Layer 9 of a small transformer language model trained on English Wikipedia (12 layers, counted from 0, width 96).
In attention head 2, each number of a token's query is one row of weights dot the token's vector x. The head spreads its attention over the tokens so far by the softmax of query dot key.

Query weights of the head. A number n stands for n times 0.0011.
q0: 85 59 -68 -16 -73 -40 103 -65 16 1 44 20 13 25 22 81 -7 -111 -7 -29 -122 -77 -21 -44 58 37 -103 15 -46 3 -23 -41 52 33 61 -20 -87 67 63 -75 -8 -10 -20 26 38 -90 99 20 -77 -26 0 -37 -106 20 -31 21 90 56 23 -5 -14 7 -143 -125 23 -170 27 35 21 -58 -78 107 26 37 55 36 51 48 62 15 -11 -66 34 -21 105 42 74 16 -50 55 -19 142 -28 60 -15 -114
q1: -3 -3 48 -77 -60 45 -60 -64 -54 -29 48 104 38 86 -52 49 62 -124 52 21 34 124 -99 36 96 34 95 72 -61 -3 29 -64 192 -62 21 -1 7 -43 -15 44 -40 43 4 12 64 31 -3 0 60 27 -40 46 59 -149 -27 -46 -42 -34 -42 -140 13 108 -73 -1 54 63 -21 -14 -77 35 -17 37 -119 -2 -18 95 -65 12 27 2 -53 158 -56 54 -9 35 49 -18 71 90 77 -87 41 -19 46 94
q2: 46 17 114 -42 -99 36 -75 11 92 102 -27 119 75 94 -41 2 -21 -74 78 24 -29 94 68 -57 100 -35 55 39 66 -34 -29 23 109 -46 87 -18 -27 21 -116 47 26 62 -162 -42 39 -3 79 -95 84 -60 -72 -36 19 -87 8 -99 -8 108 -9 72 -86 22 -51 30 -54 -29 51 33 -92 -135 31 83 -66 -188 66 -12 -23 92 115 -107 55 6 -18 -41 117 -36 4 35 124 -13 2 -57 -18 107 -61 -104
q3: -85 -27 -42 -126 -135 25 -181 -69 -73 -32 -2 56 34 102 30 -12 45 -42 52 -44 49 45 -34 -41 52 34 -60 43 -32 41 -19 -31 31 -56 -79 0 -60 -43 -72 5 -22 -33 -26 -35 -32 -26 7 -41 -12 -7 -138 -4 -35 -43 79 -32 12 143 14 -17 -45 82 -30 146 -91 26 36 -57 -34 -11 1 -15 -56 -109 -30 11 -76 -9 -25 -74 -60 -37 -30 44 -30 15 28 -28 4 8 -20 -25 97 26 -96 41
q4: -70 23 59 42 -116 79 -76 57 61 -32 -79 127 5 -43 11 20 71 -32 24 -14 -60 150 -27 -6 -37 -69 5 -41 -6 -29 2 149 141 -32 -35 -48 -6 -1 -61 77 149 -8 -48 -31 4 -42 108 -17 -30 -12 12 70 141 -25 126 -121 -15 191 -19 28 -63 109 -109 -20 -32 65 -40 63 -58 -59 -11 73 -101 -2 36 29 109 27 -20 -63 107 153 -50 66 40 7 -50 -28 193 -52 -106 -130 82 -76 -56 -118
q5: 51 -23 43 -83 -59 -55 -108 -82 20 -71 23 79 -54 60 17 -121 -66 -37 -92 81 97 70 -66 56 131 59 102 -25 -39 21 54 59 -2 42 13 -4 -72 53 60 -89 43 12 -21 154 -155 -64 -64 104 -65 -130 194 67 -130 -83 51 26 -42 -110 -77 -45 -22 66 -35 -99 -142 -36 2 2 -12 92 -58 -8 -53 -25 -108 -2 -31 46 -1 30 -158 84 47 81 -154 -25 116 3 -66 -54 58 -82 52 57 -51 18
q6: -44 -39 40 110 49 -47 -21 96 114 -101 -111 -112 -16 -120 38 87 16 38 -76 -29 2 -81 82 115 -79 -95 -100 17 82 15 -85 -8 -43 7 240 53 -70 -24 -105 -4 -154 16 14 -15 36 120 -29 35 34 19 -138 -8 147 -36 70 46 -45 27 -105 61 -78 -76 3 -21 -41 29 -12 74 102 2 38 19 -14 -49 -28 -32 -56 105 220 -31 38 106 -56 32 -11 140 -163 131 108 -143 -42 -89 101 49 -20 19
q7: -108 -30 -5 -138 -69 -77 -109 -13 95 15 100 -98 27 118 102 113 70 -26 -100 -50 90 31 11 -62 -3 8 -71 -84 65 44 -56 221 123 30 -58 -46 -142 43 -35 -65 125 47 118 13 -22 -91 14 121 -29 9 110 -130 -44 -95 229 -65 -80 34 -183 -9 -28 162 -108 -106 -253 3 119 -40 79 -3 117 13 -41 29 -33 112 -3 76 26 -70 -57 0 -5 119 -155 5 14 57 -39 -95 -45 -80 -5 -139 -90 -164
q8: -27 -77 99 -36 31 104 -24 -18 -33 45 -7 34 99 18 -19 -131 -100 -159 4 -8 -20 96 114 117 101 48 -64 -85 -88 25 27 -3 10 23 -95 38 -30 30 9 39 8 -108 34 -11 -7 -100 0 -137 80 13 -52 -2 47 31 124 -90 -59 -77 -43 -43 152 -19 -3 18 -59 117 -52 144 -59 29 -40 -55 45 -49 -20 65 -78 -75 -149 -43 -111 167 67 -1 -124 108 72 26 -14 -24 177 138 1 -4 -6 5
q9: -37 -85 -11 80 11 -23 55 26 -195 42 -31 5 112 -45 -5 -118 -86 48 -32 -99 -65 24 -82 142 145 -10 -127 45 -104 -67 -68 -267 -151 -69 40 76 85 33 -80 58 -135 -44 -142 -110 70 -11 -1 -34 18 -76 -154 -14 33 94 -112 -27 -63 -21 89 -17 0 -207 16 91 235 55 -144 43 27 -12 -124 -78 72 -48 15 -137 -46 -96 -77 145 41 53 -24 -140 123 88 -88 -93 -32 45 -46 94 -97 79 68 120
q10: 48 -139 152 184 -14 -113 38 62 60 107 -8 11 212 102 102 -140 -35 -11 -149 -140 -66 34 265 118 224 71 26 -28 -102 -7 33 -33 -232 86 -121 101 -21 -17 -35 86 -19 20 -174 -179 -40 -256 21 -124 9 -107 -173 78 -55 -4 97 -75 -121 -21 -44 68 -9 -71 -11 15 63 131 -42 63 111 96 -229 -75 43 -131 152 60 -138 -105 -194 -33 -257 235 74 -14 -68 114 120 27 -62 -164 24 99 -25 28 177 60
q11: -53 8 106 -9 14 51 -62 -37 -200 92 64 129 -47 -65 135 -141 72 251 -7 -23 115 -80 -143 -61 -2 93 57 156 -103 -59 70 -139 -110 -76 -28 84 144 57 9 -44 -173 -14 -160 -83 12 34 84 75 12 -58 -117 24 -69 101 -189 -96 -37 10 44 -11 15 -70 -228 176 242 -89 -112 -81 -110 19 -140 -21 -13 -164 122 -107 66 -32 -116 140 -14 -102 76 -86 143 -44 -16 -318 4 32 -30 14 2 79 84 61
q12: 134 -80 182 328 96 10 -167 198 26 -5 53 -12 45 173 -76 -285 48 171 -126 -256 -8 95 259 145 147 -156 -126 43 53 -113 -170 -242 -64 147 26 -46 -134 63 78 292 1 6 -75 -325 106 -40 0 -121 -89 -200 -281 37 185 -5 -63 -88 -17 -140 53 2 -14 33 204 -80 143 20 -213 -60 146 127 -99 -61 193 49 181 -53 86 58 -22 -2 -123 -37 194 -63 -109 131 -41 -5 41 37 61 197 -96 42 143 -81
q13: 27 50 -190 -164 -265 -144 126 101 40 -33 -22 -73 -177 -18 -209 21 -15 -203 68 -99 -71 98 -131 -77 204 -20 -149 -336 -54 -50 -358 -93 162 70 176 -176 111 -129 -123 -205 47 43 24 155 73 -45 -168 67 -91 -99 44 -99 242 14 -54 123 223 -143 -15 -29 96 71 146 68 -49 -48 121 58 384 -127 5 -255 17 104 154 -87 86 20 165 179 252 -78 234 -29 -191 8 -58 116 -94 -88 -132 75 -76 -127 182 -106
q14: 72 -133 -4 173 64 -208 22 -230 -213 6 -82 66 109 2 91 163 -252 -39 -135 -71 -22 -98 -6 -36 -145 -24 -136 -89 -201 116 93 -285 -2 82 -109 47 -125 25 -205 205 -192 -72 -153 -114 -103 -135 86 254 -72 23 57 203 -16 -26 105 237 11 -4 -49 14 -52 -76 39 -79 -36 -69 76 145 -149 129 -194 94 -50 178 -23 -59 -277 97 128 91 93 23 13 146 103 -109 86 130 -95 -120 211 144 -238 195 -107 102
q15: 122 193 135 125 145 -41 -51 -7 194 -218 -178 -75 -122 -128 -240 -5 177 -279 142 127 112 -50 -14 134 12 -118 -241 21 53 128 -113 153 -44 -32 -106 -215 -126 163 60 -144 23 244 -76 176 -30 -58 220 -142 -96 -46 93 -28 -39 -102 101 131 -17 -13 -47 12 -96 79 225 18 -16 39 120 30 -34 -198 88 62 -101 98 -110 -207 69 -36 -90 -105 154 -131 -233 33 -14 30 -26 211 22 -18 48 -97 48 -155 -6 -227
q16: -102 211 49 5 131 135 62 -77 41 -44 84 97 190 -107 112 -45 135 -80 -161 28 -264 -165 -67 -84 97 -4 28 20 -138 64 45 22 211 -223 -132 80 117 -58 61 51 -82 -66 132 33 -10 -186 -104 129 -37 -164 42 31 -218 -104 -2 -132 -64 -24 -292 15 403 -28 -7 -48 -168 101 307 94 153 -154 -111 -9 242 -10 -57 -50 -126 -97 -58 95 173 194 -129 -132 -89 40 -153 77 171 236 139 139 -63 -113 11 152
q17: -160 -100 -78 -57 -84 -57 -105 120 -77 215 82 -36 -121 -199 27 229 -94 -38 -200 -127 3 166 16 43 125 23 185 -39 114 311 -25 -11 -134 -64 -205 142 148 133 2 -108 -37 -139 -121 210 -167 -111 -3 -187 282 70 -191 -64 -244 -141 159 40 163 -10 109 -308 -19 31 -21 74 29 -46 81 -30 -243 76 -43 112 32 154 144 115 -15 74 -307 -135 -161 19 -6 -125 -8 252 -26 127 65 223 -67 112 -254 -46 -82 82
q18: 104 75 -268 172 -132 215 -299 -23 224 1 63 -181 -147 -20 -88 -217 163 -142 95 -27 -25 -37 -278 107 70 -125 -151 84 53 -94 38 -149 -265 -51 117 83 52 -63 134 -195 -61 10 -96 -33 49 69 -55 169 -111 -78 -60 229 195 184 142 110 12 -219 15 -21 -67 -211 -24 136 152 -40 162 -248 -3 -151 98 114 -218 -78 -23 -118 113 47 -44 177 48 -122 41 43 -37 -106 150 208 85 -51 -119 -78 -265 68 55 212
q19: 5 -154 -128 74 32 -177 -99 7 140 -94 29 58 3 -24 232 28 101 -211 61 -21 218 129 74 -18 -1 10 -228 96 65 -5 -156 -144 154 -199 29 182 -20 -104 -83 -121 -21 -186 130 17 -86 99 111 -285 -372 -276 44 111 82 33 95 202 -53 105 28 -123 -322 -37 92 230 -105 -28 -7 26 280 8 52 144 61 -2 -73 -9 29 1 40 -88 -139 60 73 106 -24 11 48 -6 -102 168 -66 225 355 46 -247 183
q20: 40 -144 -22 411 89 -305 37 -113 -162 128 49 60 -183 -26 -167 -188 107 104 270 -25 92 3 -59 186 -171 55 305 -86 -230 143 -33 -160 234 -135 -3 -122 -162 5 22 -70 83 -132 -167 154 -29 -51 165 -104 162 5 246 186 -81 -11 -220 170 -87 -120 -140 -146 115 -60 -178 -91 31 -10 119 10 -145 95 -131 210 117 -106 50 -38 0 -263 -175 -92 -87 -10 97 47 -18 -87 198 -56 188 42 19 107 57 15 -37 -66
q21: 68 363 21 -256 -14 -173 178 -40 -67 96 -125 101 -158 -85 -204 2 2 -166 -216 55 155 85 -129 66 11 40 132 58 34 291 -32 -7 107 -85 79 268 -100 172 18 166 7 -17 -120 -71 0 -2 -128 163 -101 61 188 98 308 172 138 -82 -87 172 -13 63 -97 -81 -6 -137 -21 -122 -22 248 -180 -130 -12 -35 80 -217 155 -150 -127 -2 109 -86 190 -456 -120 72 4 -75 -302 -41 168 -203 92 -226 -47 172 16 -26
q22: 159 -41 -59 -36 -114 -211 -34 15 -200 -83 174 122 -93 31 -206 -30 -24 118 30 -11 92 -206 147 146 -179 -70 268 114 -62 -239 -67 55 11 116 -131 65 48 -120 -91 -21 149 152 -46 318 49 -14 -73 55 177 -2 -143 -33 -42 65 168 -16 63 -68 12 228 -106 -200 174 67 -235 -62 216 205 157 -70 169 45 47 193 -214 120 105 -413 47 -122 -71 -61 -21 -147 -209 24 67 -64 58 79 -100 -210 -201 136 -107 300
q23: -219 38 -214 -104 -164 -99 171 -78 -43 5 -4 281 125 -117 106 -24 -147 77 -186 -44 214 72 45 72 77 -177 115 230 -204 -236 -75 103 -88 -89 -125 -77 56 133 56 -184 -167 221 -108 -43 148 66 -184 61 4 217 -21 151 -145 -91 53 142 224 106 71 -73 110 42 -187 -185 -19 145 6 87 -35 89 137 57 -248 -48 -49 243 58 383 -96 -97 -126 36 -33 -8 46 -127 135 148 100 56 249 -74 -53 -94 -172 5
q24: 132 105 28 -30 225 -56 -57 -162 32 101 -117 180 132 -50 136 -312 -5 17 24 9 10 -36 5 41 132 -50 -13 -185 -72 0 102 26 -5 180 -13 -64 38 -317 45 116 28 -212 -141 34 7 -65 -93 82 160 26 12 -31 8 -123 158 74 -39 -163 96 -83 -132 -28 73 212 157 -51 -138 156 -172 -197 2 -215 -156 45 6 -33 -10 129 -95 -128 -108 32 -122 253 -438 110 38 13 -186 -55 -49 42 -53 -217 56 -21
q25: 33 -8 -101 -100 -150 -239 -125 -58 -48 45 42 6 140 130 -72 -144 22 149 -169 -59 160 42 218 68 129 121 -24 73 -191 -55 256 99 -152 -211 33 20 128 21 -5 -32 -99 190 55 -132 -201 -11 221 -12 -43 90 -56 -156 -15 -39 -57 -164 -275 -341 -19 18 18 -158 25 43 -46 -105 101 -64 -210 134 96 -154 -34 -248 -173 305 -174 30 -322 -48 90 86 195 -181 -31 83 32 -157 26 189 119 -4 168 182 252 -181
q26: -55 152 6 -21 -35 -36 -206 160 112 -192 -149 -200 109 112 -22 156 -197 84 316 76 -77 158 -157 -48 -139 -80 -115 16 94 75 63 81 72 109 323 -50 -108 73 -145 -235 22 -29 -20 -68 -75 -64 -55 206 155 -60 -68 -90 -1 0 -60 125 5 -44 -81 139 -36 97 34 -8 -66 38 234 29 -213 -3 231 16 301 -119 239 140 -259 25 -7 -7 -30 -55 -67 155 -100 -28 29 -15 79 138 -83 -146 206 -152 44 262
q27: 223 25 -159 -129 -188 -44 190 75 308 -77 68 -42 55 -109 -242 139 156 -97 31 83 -161 -2 -30 20 194 161 223 70 4 -108 106 147 216 -58 -152 -4 -271 32 -48 9 -220 -197 -77 -145 99 -88 131 9 -9 -120 17 37 -185 -236 -173 -165 113 230 -159 -159 164 -192 130 250 286 -48 -109 19 30 207 -10 84 -260 121 178 21 -101 -45 72 -35 200 31 -138 261 -111 72 240 -82 -40 49 -211 -134 74 153 47 3
q28: -133 145 91 82 25 -131 301 -64 174 94 78 164 30 13 -18 28 -153 31 177 -62 94 3 213 263 -82 202 -294 -61 -26 -99 -161 -107 107 85 63 213 -123 74 -277 -228 38 -127 75 58 31 -98 45 13 -135 118 328 34 22 -204 10 -12 50 -304 -281 42 109 166 -10 55 33 138 -41 -66 -283 -122 -62 61 -37 47 8 210 -100 30 59 114 125 -73 -164 -169 -15 -281 128 -49 -119 -54 6 17 -184 -145 177 39
q29: 178 -220 -108 -162 -188 81 96 101 200 261 -69 -170 52 26 -225 128 -22 -105 224 190 167 -179 -26 179 375 -108 0 -96 37 37 -60 186 179 78 -29 18 1 -137 -87 129 121 115 73 -118 -68 -37 -120 -256 -8 -111 -118 -216 -14 119 -16 68 -200 136 -23 107 93 -22 -113 125 218 -45 226 318 -70 -52 -120 -251 -78 -96 -161 -15 -121 98 -60 202 -194 58 -227 14 102 -301 -24 29 219 -78 -103 -76 66 -9 -58 64
q30: 31 -193 38 113 87 57 92 -58 -55 -166 -156 141 30 -80 -70 -25 94 -55 -27 -149 179 -15 209 90 -82 35 12 121 -57 -7 -11 -124 154 -175 -33 -84 17 -258 -45 102 130 -15 247 -117 -123 200 -67 56 214 -31 -127 -144 165 2 162 108 -86 -50 37 74 227 -292 22 -128 49 254 61 -25 -35 -105 48 64 133 -286 294 -9 16 -63 80 -41 137 -120 -50 68 88 130 66 -15 142 -122 -93 -77 -204 281 -207 -38
q31: 90 -71 -355 -78 -52 10 -223 -8 111 -45 -257 176 55 243 -117 87 92 -58 -56 -175 148 -38 7 -67 68 52 201 128 -1 165 8 -25 -56 -43 90 1 -12 -219 -87 152 245 170 -117 94 127 -205 -260 -168 -210 -87 58 -33 119 -50 79 75 184 223 6 170 69 148 328 -163 -119 97 -95 -56 4 -295 -152 -154 68 163 30 37 -117 -401 39 110 57 20 -179 59 -32 -21 55 315 -74 61 21 27 83 -270 144 -79

Each question shows a short text with each token's key, already scaled and adjusted for position as the last token sees it. A number n stands for n times 0.0024.

Then comes the last token's vector x. A number n stands for n times 0.012.

0 " to": 42 47 -25 25 -18 8 -92 12 134 62 23 203 81 -44 42 -223 108 23 133 -10 -21 70 78 -34 99 200 -182 -250 215 -58 -54 -152
1 " have": -11 -14 24 15 -22 5 -61 2 156 75 83 230 103 -54 63 -200 10 63 108 -92 28 79 30 6 23 117 -95 -258 203 -45 -64 -185
2 " been": -11 18 -1 -12 -42 11 -97 3 176 78 108 239 108 -37 79 -283 70 66 122 -45 50 70 80 -51 20 163 -158 -219 184 51 -79 -190
3 " written": 16 71 51 -4 17 -4 41 41 167 1 48 124 56 34 101 -251 52 93 61 -124 211 163 72 -49 20 10 -77 -193 162 125 -33 -84
4 " during": 13 -34 -11 -45 -13 -7 -42 -5 189 96 72 208 132 13 125 -231 24 23 84 -27 -20 8 9 43 10 133 -164 -232 211 -41 -34 -57
5 " the": 26 -40 57 -32 -77 -67 -73 -12 182 132 124 263 81 36 98 -257 -9 21 217 -26 -27 98 62 -5 10 39 -179 -355 283 -71 8 -172
6 " Pe": 37 59 -42 93 -32 45 68 117 28 -3 261 19 -143 158 -129 -111 17 45 121 -80 70 2 108 63 78 -31 -67 -216 -18 130 -31 -23
x: 37 -44 88 41 242 34 -174 -157 156 181 151 -35 -12 52 -67 -31 96 51 110 -11 -70 118 14 115 -162 -15 -88 33 141 -44 -73 22 -38 51 -70 197 10 0 119 39 -5 -129 113 -8 37 -55 -64 84 -52 30 -51 53 142 -80 -101 40 41 -170 38 -70 8 -47 -19 -170 -21 -68 -73 -28 -11 -167 -23 19 -136 -32 -20 -242 -89 -67 31 70 158 54 25 -8 -26 98 106 -72 164 -61 40 8 -115 30 -134 -48
To which token does the last token give the most attention? 5 " the"

0 " ": 99 32 -4 34 -47 50 -33 49 239 84 159 223 263 -5 151 -232 24 98 170 3 -76 154 53 5 -36 24 -139 -168 204 19 -63 -35
1 "2": -5 0 -19 -24 -8 30 -74 -41 16 59 -22 178 208 -31 75 -12 -20 129 119 24 21 130 83 69 96 17 -168 -107 115 101 -25 32
2 " member": -6 10 26 55 -12 70 -37 59 56 32 34 108 96 -77 64 -234 -35 92 20 20 3 37 83 183 -33 -34 -219 -246 146 117 -69 -36
3 " in": -14 -23 -34 -18 -23 0 -40 22 122 71 13 174 113 44 116 -198 85 8 162 -20 -50 71 45 17 0 113 -227 -152 166 -42 -39 -53
4 "stitut": 22 -59 16 -50 13 33 14 -7 20 -30 -22 109 -102 -36 -40 -159 87 8 175 16 159 37 -46 49 158 59 -104 -133 233 51 -58 -36
5 "ions": -3 9 -1 36 -4 30 -106 54 78 -35 107 85 9 102 20 -209 145 96 215 15 124 10 -14 -6 15 120 -2 -240 125 105 59 -233
6 " particip": 49 61 -17 26 -1 24 3 8 31 114 50 142 68 59 109 -219 97 181 52 121 246 25 -73 -18 -34 68 -41 -151 -42 10 31 -20
x: 98 -17 26 190 107 21 -106 -70 -144 312 74 16 25 2 158 -96 -7 111 0 -145 41 64 45 77 -24 22 -62 -140 -12 138 92 -129 134 -84 -48 109 43 -100 4 44 -63 17 -21 -34 48 -67 -95 76 12 41 -56 20 31 -178 63 -30 -2 -21 -175 -31 -64 -44 53 -183 -26 -11 81 -10 7 64 -30 90 134 -20 50 51 114 26 0 -64 -26 26 32 -90 -31 42 -95 47 -100 -46 -30 -56 -104 -78 41 -173
To which token does the last token give the most attention? 0 " "

0 "ence": -5 39 21 1 25 24 -49 47 28 -6 31 106 105 99 26 -228 63 92 186 -62 69 74 94 -25 -82 160 -124 -222 99 -6 -33 -137
1 " of": -5 18 -32 -8 -56 -7 -57 17 196 116 76 230 142 14 74 -273 66 13 180 -18 -10 97 86 -40 -5 120 -213 -239 195 -43 -26 -121
2 " po": -54 5 10 70 18 50 17 70 69 -8 -28 156 -158 3 -30 -228 3 137 250 -129 170 94 16 136 58 141 -261 -80 94 215 -67 21
3 "acher": -67 -22 -30 31 14 68 -29 66 50 -14 -65 117 -88 133 -78 -158 47 106 248 -40 240 52 116 44 7 148 -134 -119 189 100 -36 33
4 "s": -3 -2 -9 35 -22 5 -60 72 91 -24 -2 130 -99 146 65 -139 85 208 166 -139 130 45 39 148 10 214 -106 -134 186 81 87 -66
5 ".": 39 -13 -22 -23 -17 -34 -50 -23 131 162 -4 290 182 35 133 -302 51 48 165 -83 1 84 37 -24 -55 92 -193 -200 242 21 -31 -128
6 " |\n": -12 19 -22 10 39 -66 -12 -27 141 147 -37 251 219 -16 103 -268 107 185 132 -86 58 83 73 88 -37 158 -128 -226 223 94 -56 -73
x: 12 28 36 120 -98 80 -139 -68 -118 335 -16 11 -91 41 71 8 4 0 43 -57 68 3 85 -30 -41 -37 -44 -59 -71 90 105 -1 -48 -14 -8 303 53 28 -8 72 -28 73 -14 -45 -11 -122 25 29 -91 21 20 100 -42 -40 -46 69 4 61 33 -27 -73 -38 -132 -89 -77 -33 89 -8 45 14 36 29 -3 -26 -6 12 60 -36 -69 -45 -107 49 -58 -76 -23 -113 8 15 -145 77 10 -39 -26 -13 -26 -24
To which token does the last token give the most attention? 6 " |\n"

0 "M": 65 -11 25 27 7 44 -42 107 48 -13 15 74 169 54 21 -201 103 63 95 35 -68 139 -4 35 -16 145 -153 -174 58 38 -97 -66
1 "ok": -28 60 -17 1 19 42 16 -15 -27 17 36 19 108 -32 -33 -200 176 19 133 83 -55 135 20 97 -18 -1 -184 -60 13 -10 -108 15
2 "p": -48 94 -41 36 -18 58 -1 10 -24 47 72 14 1 112 -42 -110 50 111 125 -134 -92 171 17 -56 5 38 30 -49 156 -39 -186 -173
3 "o": -67 -20 25 67 -61 80 -92 5 -20 -18 -34 -7 -43 10 -61 -212 34 -133 88 102 -68 81 10 87 -130 35 -96 65 160 -36 -110 -122
4 ")\n": -13 -49 -38 -18 -51 7 -86 -11 166 97 12 251 261 8 52 -349 96 54 77 -75 -43 104 8 -46 -45 158 -146 -152 150 40 -83 -160
5 "-": 57 -37 -12 -56 -30 -43 -56 -57 139 185 -10 307 226 16 64 -290 31 29 160 -48 -44 86 87 -87 10 100 -193 -180 163 4 -41 -99
6 " Se": 42 29 -64 93 54 48 -22 150 14 78 -27 104 75 58 -163 -36 -64 141 186 62 65 156 167 -57 106 27 -115 -170 -34 80 76 86
x: 35 75 23 20 250 99 -139 -176 61 254 90 -29 -105 34 -72 -42 27 59 44 -148 88 -63 -2 31 -99 76 -101 15 120 -56 -49 -92 -64 56 43 283 62 -17 62 58 50 2 31 -13 176 -16 59 6 -16 110 -45 32 37 27 -123 -100 24 -94 -7 65 -121 -76 88 -17 9 20 51 -21 -51 -141 -4 -41 56 -92 -20 -103 -38 -46 62 -104 60 36 -171 -72 -150 70 44 5 -15 -79 -76 -46 -69 50 1 -74
Which token does the last token look at most, and with what share of its attention? 5 "-", with about 90%

0 " ": 99 32 -4 34 -47 50 -33 49 239 84 159 223 263 -5 151 -232 24 98 170 3 -76 154 53 5 -36 24 -139 -168 204 19 -63 -35
1 "20": 2 66 -2 28 7 145 -59 79 133 -10 -16 173 116 -130 108 28 -87 207 205 -37 -5 84 -34 46 19 -3 -86 -128 86 68 -39 2
2 "14": -34 36 -18 -18 -6 102 -90 6 30 -56 5 108 110 -176 86 -72 117 -127 326 30 -73 -55 -10 144 44 -73 -86 -201 39 125 170 -19
3 " |": -34 -36 -50 -21 -49 -24 -73 -68 128 171 44 305 195 30 128 -335 95 60 181 -29 -21 42 54 -6 -6 121 -193 -212 196 37 -51 -135
4 " Korea": -4 -8 17 -18 28 24 43 -29 -76 9 -46 98 -14 -9 -17 -163 -7 160 212 -109 23 128 56 -69 191 -85 -120 -71 239 154 36 175
5 " University": 33 -21 19 -73 18 37 -12 9 -77 29 -67 102 -83 33 57 -208 125 189 144 -173 -96 -99 -42 -73 63 122 -50 -53 82 176 -43 35
6 " |": 12 14 -1 -38 -10 -26 9 -38 -32 173 -128 286 102 61 97 -325 199 200 144 -105 -22 5 -119 -56 -15 107 -149 -64 84 50 -86 -22
x: -61 91 2 218 -48 80 -85 -28 -100 288 -62 67 -14 -36 -20 -14 -71 12 -37 33 -22 -6 64 0 -61 118 50 -19 -13 39 113 -76 -20 -27 -37 241 -58 35 10 -43 107 1 24 15 15 -316 -39 -32 57 -31 67 53 17 -58 60 -13 -43 -26 -116 -3 -24 55 -42 -23 -29 23 43 64 -60 56 -158 40 24 42 -47 77 -93 -22 9 17 -19 29 -18 -45 42 -54 -52 58 -13 13 10 -43 -86 -53 31 -55
To which token does the last token give the most attention? 0 " "

0 " \"": 21 2 -7 24 -22 23 -86 53 185 49 34 235 179 -36 115 -233 -17 22 210 -1 -15 121 21 -23 -47 172 -202 -234 190 8 -44 -107
1 "r": -17 69 -13 -11 -35 -5 5 46 56 97 -8 213 134 108 51 -19 -220 0 211 -30 13 154 31 9 20 128 24 -187 -21 279 -46 -74
2 "ous": -40 -2 -5 -35 -14 -6 -98 44 63 -42 32 91 -23 -39 93 -8 51 -155 158 167 38 214 276 128 -123 -131 -180 -161 124 6 220 -45
3 "ing": 23 -35 47 15 -5 -16 -3 18 -15 -1 38 57 51 37 31 -86 -107 7 156 -29 31 152 270 27 -46 62 -92 -277 54 89 157 8
4 "\"": 38 42 -14 73 -20 26 -13 51 42 16 -3 106 171 73 25 -187 -19 166 142 -96 44 114 102 77 -28 204 -203 -154 200 248 -28 -82
5 " songs": 6 -32 -56 68 -33 -30 -65 50 136 101 77 167 73 -20 19 -216 47 140 93 -16 172 79 15 102 25 186 -273 -154 101 243 -152 -56
6 ",": 39 18 -52 7 -38 -6 -47 -28 90 140 -15 208 184 29 39 -262 53 22 142 -42 14 141 78 -47 62 137 -206 -120 116 81 -77 -115
x: -34 -57 56 82 21 -8 -90 -196 -24 410 39 61 -52 -43 -27 -44 -7 8 30 -54 9 -27 -5 -27 -30 78 83 -23 4 5 77 -13 -20 -37 11 229 -13 14 8 30 29 -9 -48 -78 -41 -26 -70 -45 70 -26 29 -14 -54 -7 -47 47 -28 -57 -24 79 -2 -57 -117 -79 -39 -83 62 90 -30 -24 56 71 3 -35 -24 28 30 12 -79 -156 0 54 19 -24 -10 -5 -23 -45 32 -30 14 54 -34 21 23 8
Which two tokens does the last token look at most, in order? 5 " songs", 0 " \""

0 " Cup": 2 10 32 16 54 47 -7 46 -23 -22 11 32 96 -41 67 -224 0 146 131 -76 90 55 -99 50 77 63 -270 -140 137 -3 -125 -93
1 " competition": -6 35 50 13 28 42 -8 34 25 10 73 86 92 11 15 -216 28 78 81 -56 126 11 -106 69 49 81 -287 -242 137 28 -109 -158
2 " organ": -73 90 -15 51 29 87 -25 62 -52 -36 -29 75 5 87 41 -159 142 79 65 -34 228 32 -135 -12 47 79 -162 -188 73 116 -27 -147
3 "ized": 31 -18 20 12 33 -2 13 17 15 1 13 63 170 21 85 -190 67 30 49 -13 108 43 0 16 46 168 -161 -168 120 14 69 -113
4 " by": 10 -13 -1 -30 -8 -2 -39 -9 132 128 8 232 181 -30 77 -222 41 53 203 -43 -40 61 29 7 8 135 -232 -192 187 0 -36 -129
5 " the": 16 -35 45 -22 -32 -58 -35 -12 126 148 61 231 154 -11 95 -244 15 83 219 -10 -29 118 49 -24 3 23 -216 -292 254 -29 -47 -160
6 " K": 93 4 -56 44 59 52 50 99 -6 -44 34 24 -24 163 -91 -27 100 52 183 -38 -74 113 -21 -34 188 -39 -121 -61 137 193 45 145
x: -119 13 -12 -15 6 46 -86 -38 -3 280 89 107 37 -73 -33 -21 -3 1 -43 67 17 40 91 -60 -20 98 -83 -42 38 79 -47 27 -51 51 -109 310 65 27 59 25 27 -99 -96 -44 181 40 -64 -12 -38 19 -129 -87 82 114 -23 -130 41 -36 -23 -11 -202 69 -37 -32 2 -87 -13 107 52 -245 13 15 67 -40 -94 -175 -42 -4 104 29 14 -46 -18 29 -24 -40 -85 13 52 36 37 -68 -18 -38 67 4
To which token does the last token give the most attention? 5 " the"

0 ".": 22 38 -18 40 -31 1 -55 -2 154 118 25 282 200 27 135 -300 53 42 154 -72 -27 85 53 -23 -58 75 -157 -210 204 53 -13 -123
1 " The": 21 42 -27 -31 -83 0 -79 15 183 99 129 243 155 -8 107 -257 -3 77 166 13 21 96 104 -40 -36 53 -165 -343 247 -65 -31 -140
2 " total": -13 9 11 -40 -38 -70 -2 67 129 85 173 150 137 115 -16 -196 -46 156 72 23 66 -45 -15 57 -41 -26 -90 -247 190 35 27 -23
3 " str": 3 20 27 -7 68 -24 62 -31 42 144 75 179 16 287 -66 -45 -293 42 11 -9 48 -20 -8 76 -84 -68 -85 -242 3 -25 131 -72
4 "ength": 43 -60 4 -50 25 17 62 83 -20 -105 120 9 164 191 -266 -19 31 136 120 -55 321 12 120 15 -27 31 -117 -362 112 22 98 -43
5 " of": -2 -17 10 -6 -11 -55 -4 25 151 119 53 177 198 30 -28 -199 19 27 79 -21 28 58 123 -44 24 83 -172 -260 131 -11 -47 -125
6 " the": 58 -2 62 5 -21 -88 -24 14 147 121 125 202 165 53 7 -227 0 1 186 20 -30 124 119 -30 29 32 -188 -360 227 -23 -31 -176
x: -70 23 -25 -2 41 3 -6 -117 -14 462 13 6 -67 -6 -74 -90 -86 19 12 -100 -42 43 -11 52 8 -78 13 8 -16 -50 5 -21 11 5 19 144 -1 -31 50 25 82 12 -21 48 -38 88 -51 -63 13 -2 37 -14 23 14 -40 62 0 -41 24 -43 4 4 -82 -30 19 -60 12 -13 39 -44 -74 18 -45 10 -44 16 48 6 -93 39 -54 26 43 -93 -14 -16 -13 38 16 -4 -4 -46 -47 -73 29 25
Which token does the last token look at most, and with what share of its attention? 1 " The", with about 40%